Layer 2 of a small transformer language model trained on English Wikipedia (8 layers, counted from 0, width 128). Numbers have three digits each and are written without spaces.
A neuron's activation on a vector x is SiLU(gate . x) times (in . x), where the dot is the dot product.

Input weights of the MLP neurons that the questions are about. A number n stands for (n - 500) times 0.00082.
n4 gate: 691480451496463400382488507624417500600500559622595582595560492370703363669465341488514425301496419320443374410376783237417565570536582597440387589631468229471667640428447549597624262725343306632402260362555657488680547697596270389609409236334655566571467408630426405596521405565496340366305412472667621664496136388524444253732425504647310452540553463261455435717292596419628633327587
n9 gate: 275623483807529658289481571595848388465504477378471478147540645395476262719361438528583567508402299353459439442585448445504564681579500697620580526431528565250283508600595739371435417437496394558462326523407578781513470481558363561792401562633382434500410536552670409588386373662581386341523658611641660456567539448572508292719320315325645372672411504410381381457782574622796602649322
n16 gate: 663622441664270333577520485454614536544500598504552442492383589415538747442386594517257525553317445597500325693618237619700424556683470765298623520457689352608488504601429504449508250492426533553619560558242418544311500659455645560804433528356581463637713538288358560088444353589516648744475395266637800517535512504353525548575710552697559513694577453340578500338266975531678273573525
n22 gate: 250664407704482588509602496668458471658390677653358743709535612363450311552577345351339592608520316215532617647771601561234473363280559328625504384382731392509627791629488369348586373439652803668308311430560639707486462278487491513447399797451410470496696686316500415535564536603405437543353412592552552085463838662328274542403713491536702652491275378669614552496372219467619348457381
n40 gate: 279299561588450696594634713483341430647467449199410390603613438288562550710317449405334396530635367589549549376369391792477588455470752317442857610312461350518383837548411567434466509448556405517599317457312440368354340603441482546636357899315500440612449570624466684412437815491598567561440244387298885426365568598456618654526723338665642584584819455509635551802339427472324367445596
n53 gate: 282551430538653580392472575572518548549282748249338370483614555459517476807442093483518685653750453613388260459516445558294466264542382508464662508431712275592240761572335534346647504370400337541452395749488342676597514532341664358211471598547543517462477356397287488254496583461504241555311518597443620255275339484373475335517459299405526500330573414264465435521162381518378464691529
n73 gate: 644312150681579600385688369504366553446565559454583537441636362461512557673395484627268440582445196456311451492449544469309383624492438683674395616455355634240500776339436337500558599662598548426617698402371721533626504458314538615581369477549656563480863500431399458480521517272355546491652676440707582628698398756628524550596476438578622492581423459676446199413700579296488622438369
n86 gate: 311539423289329568738609500319503555656500567491269533337662601534325537478478377638550519522500444449410431598585636471534382497355443654445565418440646365493426577386486401530456156676736522560476537682503589382269423402459531422510474535598391491430494555480412642386656577520601590192503615606321497497445468543549591519649309590513454415523559629494323535452500402558684494634403
n95 gate: 628488348647556404476482442546576377281445346437620586333642399466441522489466436443563462410496598589445324583276488598648698711485623822609772414595411493468431623643558563254541473721545519571420526349417311688464346504262286600581688463722390368793430766695698673542508433574534489546560552538675292561741511449569666537797326365390352430547426311579298549477438676427540617418492
n121 gate: 591638473562210779559363323438565630269657465615362644399389558523373323317133366434658425561630455336327622574621677395518496482412395565597469541805527396468796253830394649613423681504544628396643462351652640246789375719470723513411584448751868530456697540667638496380582532243444407538275333336802487398620561629540714411344469789509392643482541705496674556465527639425647310346513
n124 gate: 566413302466551583315409463530610521438619456648664619589557221520262507589434673620314425353696527591763308285474466537696702414399344496621591652678595415558417687477349296542485594522567485551529414578493552692734288582427326627508635485569349515354418356623529428527360605669426583512459757628640215492716519348579296604481378449492450595435607369441270534403572264796578486482575
n167 gate: 508577409488452265583689510585528598589522379467584550523438395405520382603624549695420477545606469461421394383538357508604461448703309819515430651773310661448588743345414736798291488431644515436588419318553546596184262306321367500473512560348453379427451631563425574419579341555496581371368355377640580604511356431342589540477352348239551348196590646882408402435550424578520636396442
n179 gate: 630524366595488422420447580677393300405666385500435580756441576219664384461565569383428465527285293344448592577550257477496583874512463764467595706327512777407723427603622564512648649461469367485515620287600605582500296560435574712500711576564154454449536504548286459437528545412477436721573475484404612382621504600484583714543485402448428441385600613230516350231437340667520316489633
n202 gate: 508772375392469466350554657742207415437459504521607725491388566473267442589357601350249410665185334384451632551412582245285369759423504542537657718203457727585466500595408614377316277526432419475214673343732555280532607230558591562526375479417407458782484608776240252561602357254610335575416486453410568535682487565461405648388462603527579387735640296703562610325388585514384405471530
n203 gate: 663526427535441789599546457207312388496777242719559353387570500512598350616470744374470736509772198545738585792837579246541487627548455487392513492549487425360700541390566643696194805517807478560604592379641478153712552375479578648606395317389451470513762460585474341474523685415500370509534138483520414390599608549456421579491534681424429854527687536672609496569250500584618487551565
n226 gate: 352542430686290471069358511672311508622625570601461563479601462597423300483480537717263693356408338469535637446349597322513423469634417377548351567470496607248517496432608517594353253633695667439496769380681293189306423492496650613568383578564711422567668610620606355542465730440656282241697271550255326420457578540534373560593616578741304462636402763512613458321315715469369376601684
n228 gate: 438473460660382573276544379636305397232544585648590614280332454837551578661310611383756274584276671219393685420527623397509376754432603389767532581411582644524441411582520528680319667410455274748371387594571751694696264625443347592601518522376658620311611477578341557619360622431189770421540548786616576486598594637637308448546227307449408445532722579228237261631618339350288582640527
n256 gate: 697465660453460697448552483384528456485690378310484478305430582541457415538462432627604542462589413568222634591685686458737175484388384326474312478488504489512327388488497476516586654319443589553691496393341466129630634463358683310652469364445667538251310589602398537344504592650572526525655597685412359539711603489275516637508614757607673610570595631728300620673523637393319393362589
n288 gate: 430363518724760596521503567565600432513368537530450685632452667467542529689437527497435572232534451494461486483737507453593545347742447460562247551592279512326408511690549644587294599320520653490360490415510524596597303360629399579555438433399605712561329445406657530696436380598654428430493554599519379414490608529411448601613432322247608434417249609520581534673428464398432399407606
n4 in: 591732639476744310471293576699530374563302242445622458464557467453467550588310350423454411520704446433334252631393545604576443403613391310312619564496573606383367634337478529442472524657392331512208423344353340580253645477425606492398439338594629528472401504562669745610500408752440477333567721633636787480557189481480537407663336479417516185422653250727379511448654547129546450523496
n9 in: 447747506522794322738322465417473455447378532476440449360584430458441365450546518403550392351371592329347685382443710579462504474717530231514328547470412530564489582351368589518303381331640623631352327500717389670332414503331462535482558546540727525547464500861563656496298519393465503406426751279543225467639553497602471448675311673500544449687526496571418566464446553458609524622529
n16 in: 279464181618429516649551331354437664559531425535613523196447410621380381683425681379402234500411525575288467702433403472387439563564408335753516334575537559458496679675464488701398512572396468764546515321536751407364627473512339706692544535484823595901691614677669682407438454446401407465389458516379520706671516511779646361512321596434447492476492608544596390528330576397336697430564
n22 in: 330435837451702512608449496609292638531263738551529602440593869482471662652575227560426553611533467601637323635390565488273721714399701382634488481413655463404565642516464761356355552613500669741416581368738312635313421481480560379545456579672591540825368577747323364765542387570302492360571525403474528435390739519476313345557656672404488463549430321651471426440382454405597450473415
n40 in: 568710416667640513469374477949660516264295526278382752621404531531464371354466619513523413526388283367612593513547299418609306604474464576736553606285425472347630554702334518256432587444745418572665479242453771396500623628251303424364470322584339752340441644553614546636212261140491487557406427291460581168659547545609640571605513464473309421544562402397622175591373450189423525445548
n53 in: 570596601697471576406377479420458534172416375481624559232484625609370276457333407528715401516474520419439463672438408335392682695528352803716633556644227731492508475604333357597488568504673544399474401492453512359622431776608341523363767294581525418433449504601508500628521430423629492651586454436667186384440582286524464291392594475471273657573504480437191348433736575254351382400412
n73 in: 483315378539585543394500753251307624538596385493707540286553489371380297465632666486580507500513319352270326406548642423452561456486482441564392693434518661404553683132629518428579596412581486324527463342510381363691412557528519589410553535529529573592636414435393432457650416529323630412434448631468381560410573527521382649389416563238493615658203409535489552641610396356496626359344
n86 in: 593480632513609500433535424323469593560459439450453512477448530555557503687503618464480601500419404579393570349392451642334431432751682373447460469473441373321282476595448660487519523390436562611525488574538429783411535531702575443299392548616423535357340523357259428605692324520749519776385651409423609425454519592503690528454600581483616414391367557670581426516608384406608434727406
n95 in: 436573433449371569608574545445591576511434354430436476626292563638426677518496511529449384532736607332593567557578613600572463304428500489486320456489811253594250447515432370518391670327443797443734462629436471420443386455285527395555485642522548468637437686212620490555391650407671531847479592384553439675619582469602518215511568443358818445555522418457545361435394659647413566468453
n121 in: 776394544470474479738451496525491695598658442666190602396559257496595303600529401349566555653650286410470573397619538458390423321412504558524372717496738363653626509674537642324627597287442521340268488359632417662677623456618438589313635291483522632772347424440799613788517326397706270463133549370504459403611541357466606391648243775474320449453496651301587404412622597522692556443752
n124 in: 390496627418687627388629478472389350333432493436669467374680543491424689458476524518331458372545292670609514476307253698625625419532361507634521507496468506478286547603556641396538359581521598500383588510434350430478416577438615704561437724436377375419295369658500473479376551662386463576683615528384295571570618556433443561415430460580766482825496235607478365507450489286236551463394
n167 in: 543570516485515437466479484559793444236274471567699514475412552555391567598367446361634761176601571486345451525597518373408645573544473493434563324417285700443562530563340744545607529518380463496594437438655685684523572552411423489519474547742526652307373393732368500519523489372381394572802593471627486559683475465478496546341446439417156296388358458587344443215688527500592426635463
n179 in: 612427269592567504379540419412476608397387339441658649511477299487306504466392541557325363474441728535684360522366428496607739484432299314554693389633465400697158610646537391550360458606673352444486289688284759528676500305518472555665599548438574384583663511508485383412453630714466734525422504557777256546582463478660619580596447378590492415485574383504425372693786424403389620563413
n202 in: 365538356438261278406596374362548507578320541563532561610385554544492493376634743393676588466412687574814574387463531289747581667485389493605430618551542517587473326665619609570188412796549409511580515440395719683572156431541396301712603455473571508439590377403511588485386591539380603570504677611514357301647417496673423452542466615645383407531438441387433538633450308561178752733565
n203 in: 102647455615430500379340496437421343404530554542795434418623476664319293286431589740541520438673588533597460512400484426328640537410529427601512507557381600336437818548612181689420571586796630546676662488454286418512359504550475378731492827596277446688504714641465617357569708371659500513515488390662457559519795481377516609401718471585432620324621382426618507555480541513561519313583
n226 in: 670632496342430745556606624483416476398480330732425350646356427350707439425550554336382673223655805735774664338817648717874359737382609463424423520487415358522551461483466478478365542298471660533516330429682588443705404420496647659688525570470517774433458203405640423432548653409343610587463433648589512381579346460318581686449571592504689581662720596529649627853602549788636476565470
n228 in: 368462493547544597643329376568642740361382695382561520379602393474275722254430335450412432479392534594422681662525428429689620496601535789484444627704428446701395343411286530388816593672450555343680597483425525659478610584316464231453525529397478492408408271878541419236334539435628504514641167352500446703528350615564780540589779509500203556633534257475203481580614624599267682345496
n256 in: 707432467370468405341558422473341421661525281394524398627675477503531540328570792692638266444476346605593357589581697485634235661704402500335711525278450503355455539470446481654515492628631470434403355369559478551631668284474759588569390334296442500459662496381692417336535296577600362549548321455366366420354649400792610547409485630345396316489512558388578531538420271693425558709557
n288 in: 469539525494634490685704537555382555379441560435490401634474353546474426468751277548567468494532425369490441491578394586507243460570563597622477678364338628577570507225554464399257494513417637434503491659582348413557497570379537528412461519621467579423526613435553679445656360421566420423553645442494383374479370648490490617858500390520677461435300731607444386487600476541530417441545

Each question shows a token from some text and the vector x that enters the MLP there. A number n stands for (n - 500) times 0.0045.

",": 400452533438545568542402694457527452482510399486452523483442412266478591471569431443664486490453581415582398547366481518392574588589434455475535569599539474454537408491470550501500678430512557477526500538463656410466371592618406606508551554566674395461497438451572430623523461492592502640532545505486484494409551567513416609573422343504498411506490498528661513408525350581447449485518
The three highest activations, in order: n179, n256, n16

" the": 492471504635550537402484741471463529259499419473523526492545468290351401494483640542673451464589451550400494456493529419587529470500502356496541580478473607499503606473509487489545423563554526430612506450297439516446411506461554517443447514561741450477494374596397425591550565489492524463515440558550507520442403509330514515547499536513578503547473550508511534542655587438526477481453
The most active neuron and its activation: n73, at about 0.71

" c": 452537543460520624641520565391597512634590479407579395545652561412538502556602742492663522455569419527517602498524454560546589541491525501580525635395528532420624678454539524585500344455502319425482497522570407713443322411511439499440398597459398584599517606626574554518595371429555522524544582440526424781590576476406558466462411411544548446718379416593687583580551584405448408483610
Which neuron lights up most? n9

"script": 541433588403571556449478531546557613561539557513466483460578526480488562470540409485629526654656581494557466531661450490561406537580620334547554371430539432514487292352463397527371559491415567601570571518371462377607416383537556491531523513432330408575537390588366412584458608397552465335495580553425394332433549389660550397573532438463519620471463449409608525542518675486529554462591
Which neuron lights up most? n167

"A": 456542540547460633537418547340551488388421422500529506375502379645412460384505485558660456397505365484468415467351564553289476526520373380548380573384501501502470550376485310575507440468482447425421599499399491598701364538444431414458512410528686513476568461171584661385675410585578446633541613487464583406480263467469449528501680627473436389415471416367486527479449331607524510429397
The most active neuron and its activation: n53, at about 0.4

"|": 370489441572441496556608724575468465516540361428594501422463462389475535527528546427651467419488497472416409539589495463481484413482369411444426587530460686460608640453486578533530498489583476345495514533566541462599433431584407602444536482515653425520469495431497577543535429517380418417494382614533436640358457491604593473490503504373474622478530480557412591566566481473483492662400
The two highest activations, in order: n167, n73

"s": 474497589542499628432450574472375523570513635476498290603471538495560516511461488492688474533525511531548418459585655610459365546492367597524501492641497467503550610579495473547422563489395383584439527453466604563524367564448623494433394495558513497548476480592402572334476502447511424461498436596520489471317611477493452472590384482589543542391533357442442582430503519561673466428330
Which neuron lights up most? n22

"act": 602470602328472449620481495484542455506418503499373429439627475516605501679575509450599503493505540422545638443441401392490408813503702500517489411516521547641623491615520459675477576508412560540538554461428431267610421375558372397449549527477653285507485482590425623437390514591452400628464635470469344275465472475574361431325513500408471478485461082393764595572359487449440520496445
Which neuron lights up most? n202

" Championship": 520463503298539460388391705511541504631472444460547462406531455541510442590605494510619516396580458514494510546537442700464542518532524555462467497403424363572365323524531402609564622451398477379581529440330497290487515427628499497576438454430444504547479496428665528467489692290586373531446476440488381371337422452427513459517504499472554527605605472423565500636522436433446553436396
Which neuron lights up most? n22

")": 479512501461515527501464698493546551621452517577426419415603503441692509383509577473637487524589486458501490460521549739279437370538340539545486595449484516663548697493493530366570558420545671642497504472576648239486540639610756469489493454456329557538514562483482588569605499434446594573496566542405515540527530516427450575551659323523636396508457539653329569556525597596597537359540
The most active neuron and its activation: n228, at about 0.18

" part": 457529540329570626583500640389394494570429462476672428563407453581510447580558414529590424478451498502284453614372556409232527464451483467517405508366330519605398563372532542482520407504474603471528548414455481440500728422602484588522448521554638427570563623583263338524712457555621452326518698403482486606465536412630440459520554402528368568671480331451505644569461599332465621448322
Which neuron lights up most? n73

"h": 415433588474626489581597602340333609643462570456393504561400442530614538563491528523692526668503360494513527466361517502605572569583495518623461498613655480454497583547503396379450500464542409444643415544704492511692601597529564448484552469481629538488508367516364546559428368457669466440501365546549592663392421466446459473404420621470580524415511442501609492522670466499178491364529
The most active neuron and its activation: n9, at about 0.12

"and": 410528607496543393635566561352469547473463554566320519552681468530570494430559269581680542478499505543388257492437586468552545403476630662456513444701436548378531460551497401613497353568387563482543446487628457409459488480702236353432435489489551482426417581330554576518651479484675562587450525437559492502479597511469443478432497657406481398534351635475434560529379522382513485397464
The two highest activations, in order: n86, n179

" ": 725568459552510476524518531363542492677546547510475357441541472500500445514611506545724501414491435496471491359507474536381453497538447371511527560555534469460495633527573505551469460458525552583515439666562467456476443504521463573475394613599515478492530512482413469508558449522513505441525396464462530527449528565341494497438545474465615365466587584531413626464501533505535396520481
The three highest activations, in order: n86, n228, n202

" Be": 607523607655587557626477583366502580537517417356650552485634540438494663484543611548668540385474628558591354521468554489536529526430676405458562462647366551577384391517528557453592555471612558425371532498430619795395544489491400517452511470659456576503435574453594480427447766469372635526497577562456514544532524520428545562589561498500466590554518614553422581521303562501509569538426
Which neuron lights up most? n121

"i": 444494610506455494691589425311576599580494367383468450495421590488475454416606636489644458480528475466631490401667632623543544374498491582642506416460558573484472756562508585487574448565426467598454404505608434644612572589478497521429510352645559307551483409520540298430733550428455443517545576554452513497520384579569476509488598450520619496537667604421285592520423486464572564617475
Which neuron lights up most? n86

"der": 424522602351544330651492664569513443429466586495451395640444436561574392552570527472704493526564476518503596529624577432362393495500584537513454419572558382424545558510490556437562394488483615488537382533537482427519535549506500371498446498500579445542509613562401539654281418506602484285494480527491578435486374457508327491484488549492532468541441504560495541598475496468396659421497
Which neuron lights up most? n179

"S": 444443542489437493501517577344594539562515489551439443432586476594524569383397448537682332609520438447511467482441508530342316514414484460531456549411524499415570498368478401604490631454536499514458542503473692495687412564513525474381307460550450456483581563247525629629794468625573455641509404548477464406429336474303589387587463667417452445337248442440503505387604526582647540468460
The three highest activations, in order: n121, n86, n124

"ic": 438513594561528317450431541563484506600474347457385422373451501497466501529458465554672539431559613490466558301419550463613200419432346476424484527450411497429417551461495551582617502520302320609534505540506488523517454588592608444632570505644564360369455466592653615489604493418615513615450421510414523487485461441533518530487500320607525505416428449554552554547405502657492580532652
Which neuron lights up most? n22

"l": 330459584551491502432492593346525664610525543588539461469631513541569504584559727514635454541453533552505547434467469596551584415492382558551506501525520486426415653425496461532418449442517467352533396638539453474475529529537542394417526462648629246634502438612298563474457429568445515590568609541502503473509622546582548573596263443508396600439593319494294490549427642553532616640493
The two highest activations, in order: n124, n9

"R": 388523574483523550622453476411532567386397482468530551440469478635485522576555562523651468460505377495528471492550533456428383473499553310557419526428416543540498608399528639503513686384564518577513483545537617397468290485392599510441424413580563594493546394481606546746425579608559571245502355566372688484442447434552616597563505553401622581656429789507503465363351476469249724526350
The most active neuron and its activation: n288, at about 0.37

"ve": 496479553516626447575489636294475529399514542391356525609369518503698609376493458503641517403577512552570483530429643434671345474396571513442516448580443441525489640500449586535458566492594435500454432494689357596519494382444531393315512520575282579440415598526580535618452521587582546653550553397561430449451528473408425419536590761571278492449474465420660550541542458522569505463619
The two highest activations, in order: n16, n73

"36": 538469468624426478607536617491515535427533457718686481612691582515561480429619472519614573648502517547610463490467499617303551421427582523615456579526592361584554352466502609403561317462537508455487403455667477569657504366490533478514545453531547438505473406549557392471574339711438475489490511652341541561340448601455527530425525237531473548496408466512590630577556602642479544557554
The three highest activations, in order: n40, n22, n16

"fa": 386503514437582489845523579446506540511445442501758442502377461455472666380350608460595580450449451471564326419594489691532415547441469632479466581491482390464534425479467555529498666532459511548545481495571394407467578632514525604430645400492425413405492439716519213453443601564507619644472579469555363463524342390545534315348481663490639652363630505553565546535512436300464501445464
The most active neuron and its activation: n124, at about 0.25

" Louis": 501490622491508496481585622448741413426551479475447484516557482594376467455435379558678467591586511497538446484323524501484541623588400513453465421507510524515487435366523478484489348501615630578468458517510415426447604581559342530614658437347534444498479544417675485628500610764515384345507543474549418455371578493564576552530532531571648456524610456456617525471400555636524697503480
Which neuron lights up most? n9

"ner": 377486544392429347588461667452478377465446495581515474641564592545625534581587415478592467418551395573517506639598557512557375402516531428620502553680503384537427513621498541598686451388450683410591504463518569360353505605557386459420397516474357413533445604540307580584431424636385503480562392458437491437466461449520442459596466481572582437474381373382494532563512477543475585469614
Which neuron lights up most? n22

"a": 446470518578453514615480598427464648533499463589402441360486431557594500458492372469714489477513410569544452418679392613454560337559427534578465500572401500566370437567496408416491435483530485627386412461541418552456555659526429502405640327516444353432439405551583363537441412591631477379522545412518483430453439525585440505378444605481544557582537607360492560493479400409590549531612
Which neuron lights up most? n53

"ard": 466507584447473396630445626428404504575453522566667490589466384604616481428498366591693491450601467490507464504453529406491293682549404423453563447449364467515524390409515443455507459557481475575577335495517511277636634532484530338499581529582417263478481565535496373726501526601625377407528444484538498502442503448571521414480424497457362469527471645500603599421507583389417492342517
Which neuron lights up most? n256

" O": 541478554459496515667487524334497516443509428489628404478484406438335600443449663355690579456414459489566375455619515508476661460531753578466504455555660533490338535374551489577543624571575427474476494571484418294635468453515618552468511446571657544441480342470486582496528378506476593595530585499480502536449597525461634576481521594558264409354533551444450577562462361440714568556352
Which neuron lights up most? n86

"p": 415425479477469528376443421377480450512482458487481506525467621442673737472543509483695420465466558509418359375606574440652526487478465445591508508710482446452520612500499563423439518592475348415557552403364474444442347595416511408459557520485523585544455519474440453653513477498704639768549617490462426616448606439543561327554456666400365401436451433483400518541490431384442656582535
The most active neuron and its activation: n95, at about 0.44

"und": 401522637228576444624452543401350526458476517470542483571376621528533506480591621578598553593573468562535569523401565463511444423470702511551507383566476521402578502524492445553585508550460528456561466515663584601524493371513411447528528560484553340422414734623483518623257643462457319483431506473443605441470418555327524501468439424574579513641455491443353608706323476530518621423394
Which neuron lights up most? n179

"tin": 435510630626484411675528454415644477341509477448495540491410477550580612591451445557682468464561589534439376351526540445552310515479457531412568547308494518489626417515528485472531431488476627526441442557465424523597495417452452468678535369514534282483515435659498354530498680769578403405467594625487498493385526432482459525560567326568486556434554554394490555389474450494355556550582
Which neuron lights up most? n73

" coach": 476521546322482551354416643467524422550438553453575385527623333518515601543522452544606474552636336474557547552630514482484514378570585433453422413225682465542437257481520609667487273474514583551450493505551578283537248564554368395609468536341325523565501533426403504687440597577453342542529564538473521521531516448476602481429537487538610514405541468401513544610590319553445520568358
The most active neuron and its activation: n16, at about 0.2

"16": 516534566286549388503459557473684505353499431653515469494506465532570473401601508545632457612510335478616471455529481573386469546602515529557553582424366311486586559411495592485589398549491526434460384452586413416555359515411671455503644382610640439490487433413442397645553262584722422480467473630444584475478534555505480550524559344332502488413315671367483655566474481484425394455407
Which neuron lights up most? n288

" by": 472539569514591437375506568534538465508525468515489499557505466380430462331566447479686487492582412470529610450570419635301467396519553636372560697432610450385481479562465403511474366578609573577417519514549523485424445486501394513468181483484494566557489476437440594553480518510594629263475574617467472430506515565470461460519551510569666625618599437471590577591520501663368459675457
Which neuron lights up most? n167

"94": 443518443529614569519404603404557476305583413685599442562604477522430466510527482487588468631565484541541407452452430566535661438478388361562486599604536359520410248414473446434519322439475462368437514471533463427549473504450448612574471497556762467548491425461562448501642338642495476597473782587356369413430445463368534463555479432324625430256389416306464603569445570472511400579552
Which neuron lights up most? n124

" Charles": 525533582455538435616586648451623405597502507488325496619568592532591565499389544510726449547607444485544556484424574400471425689581513548441420500381532410492504345374492551505504448580520620463420462572428471318522408531541415439520499444456431495563490394597517428756498592670628439428580439534513482408448619456615489521451447540566386546504542538516647487524461628544479614589456
Which neuron lights up most? n16

" in": 354558498425492528506522735496639458531449458461665473435500469341625425484536456444689435494463489459534601385445513384490347493509482631579554559439424345434376425474517476453496473547593511568453520496626417500295400527500538508572366550487404495578519517435480547445667537394550566477551442480563470440414539530399568523608461538461513510709564411516497545594510519467501480528550
Which neuron lights up most? n9

"o": 411454581519517455560374513387417635576490549558381460539299398579489527462563613511711641621484520569500584568493468490621526455659530563503572548492553565514443473515522437569634400507514498602366507465381425482512457600449407561452487500482550423454434423474482426514727626532606436528464660492528461363357626514381433448391535569475414516472613519442413460525461387541633496508661
The two highest activations, in order: n53, n86

"ta": 409509522415539526538460578531575638425600516477541452575355433464529595455524351426658503483531542555649446516588401564441533571590480535491481527351541493573550481392530540375403255461353394656464549477474364527464552517503482431294479476518491547485415349439492385544538481554593498586465539324562413380429442490357455323479514582472469532400576411413663610425522560586669559502660
Which neuron lights up most? n73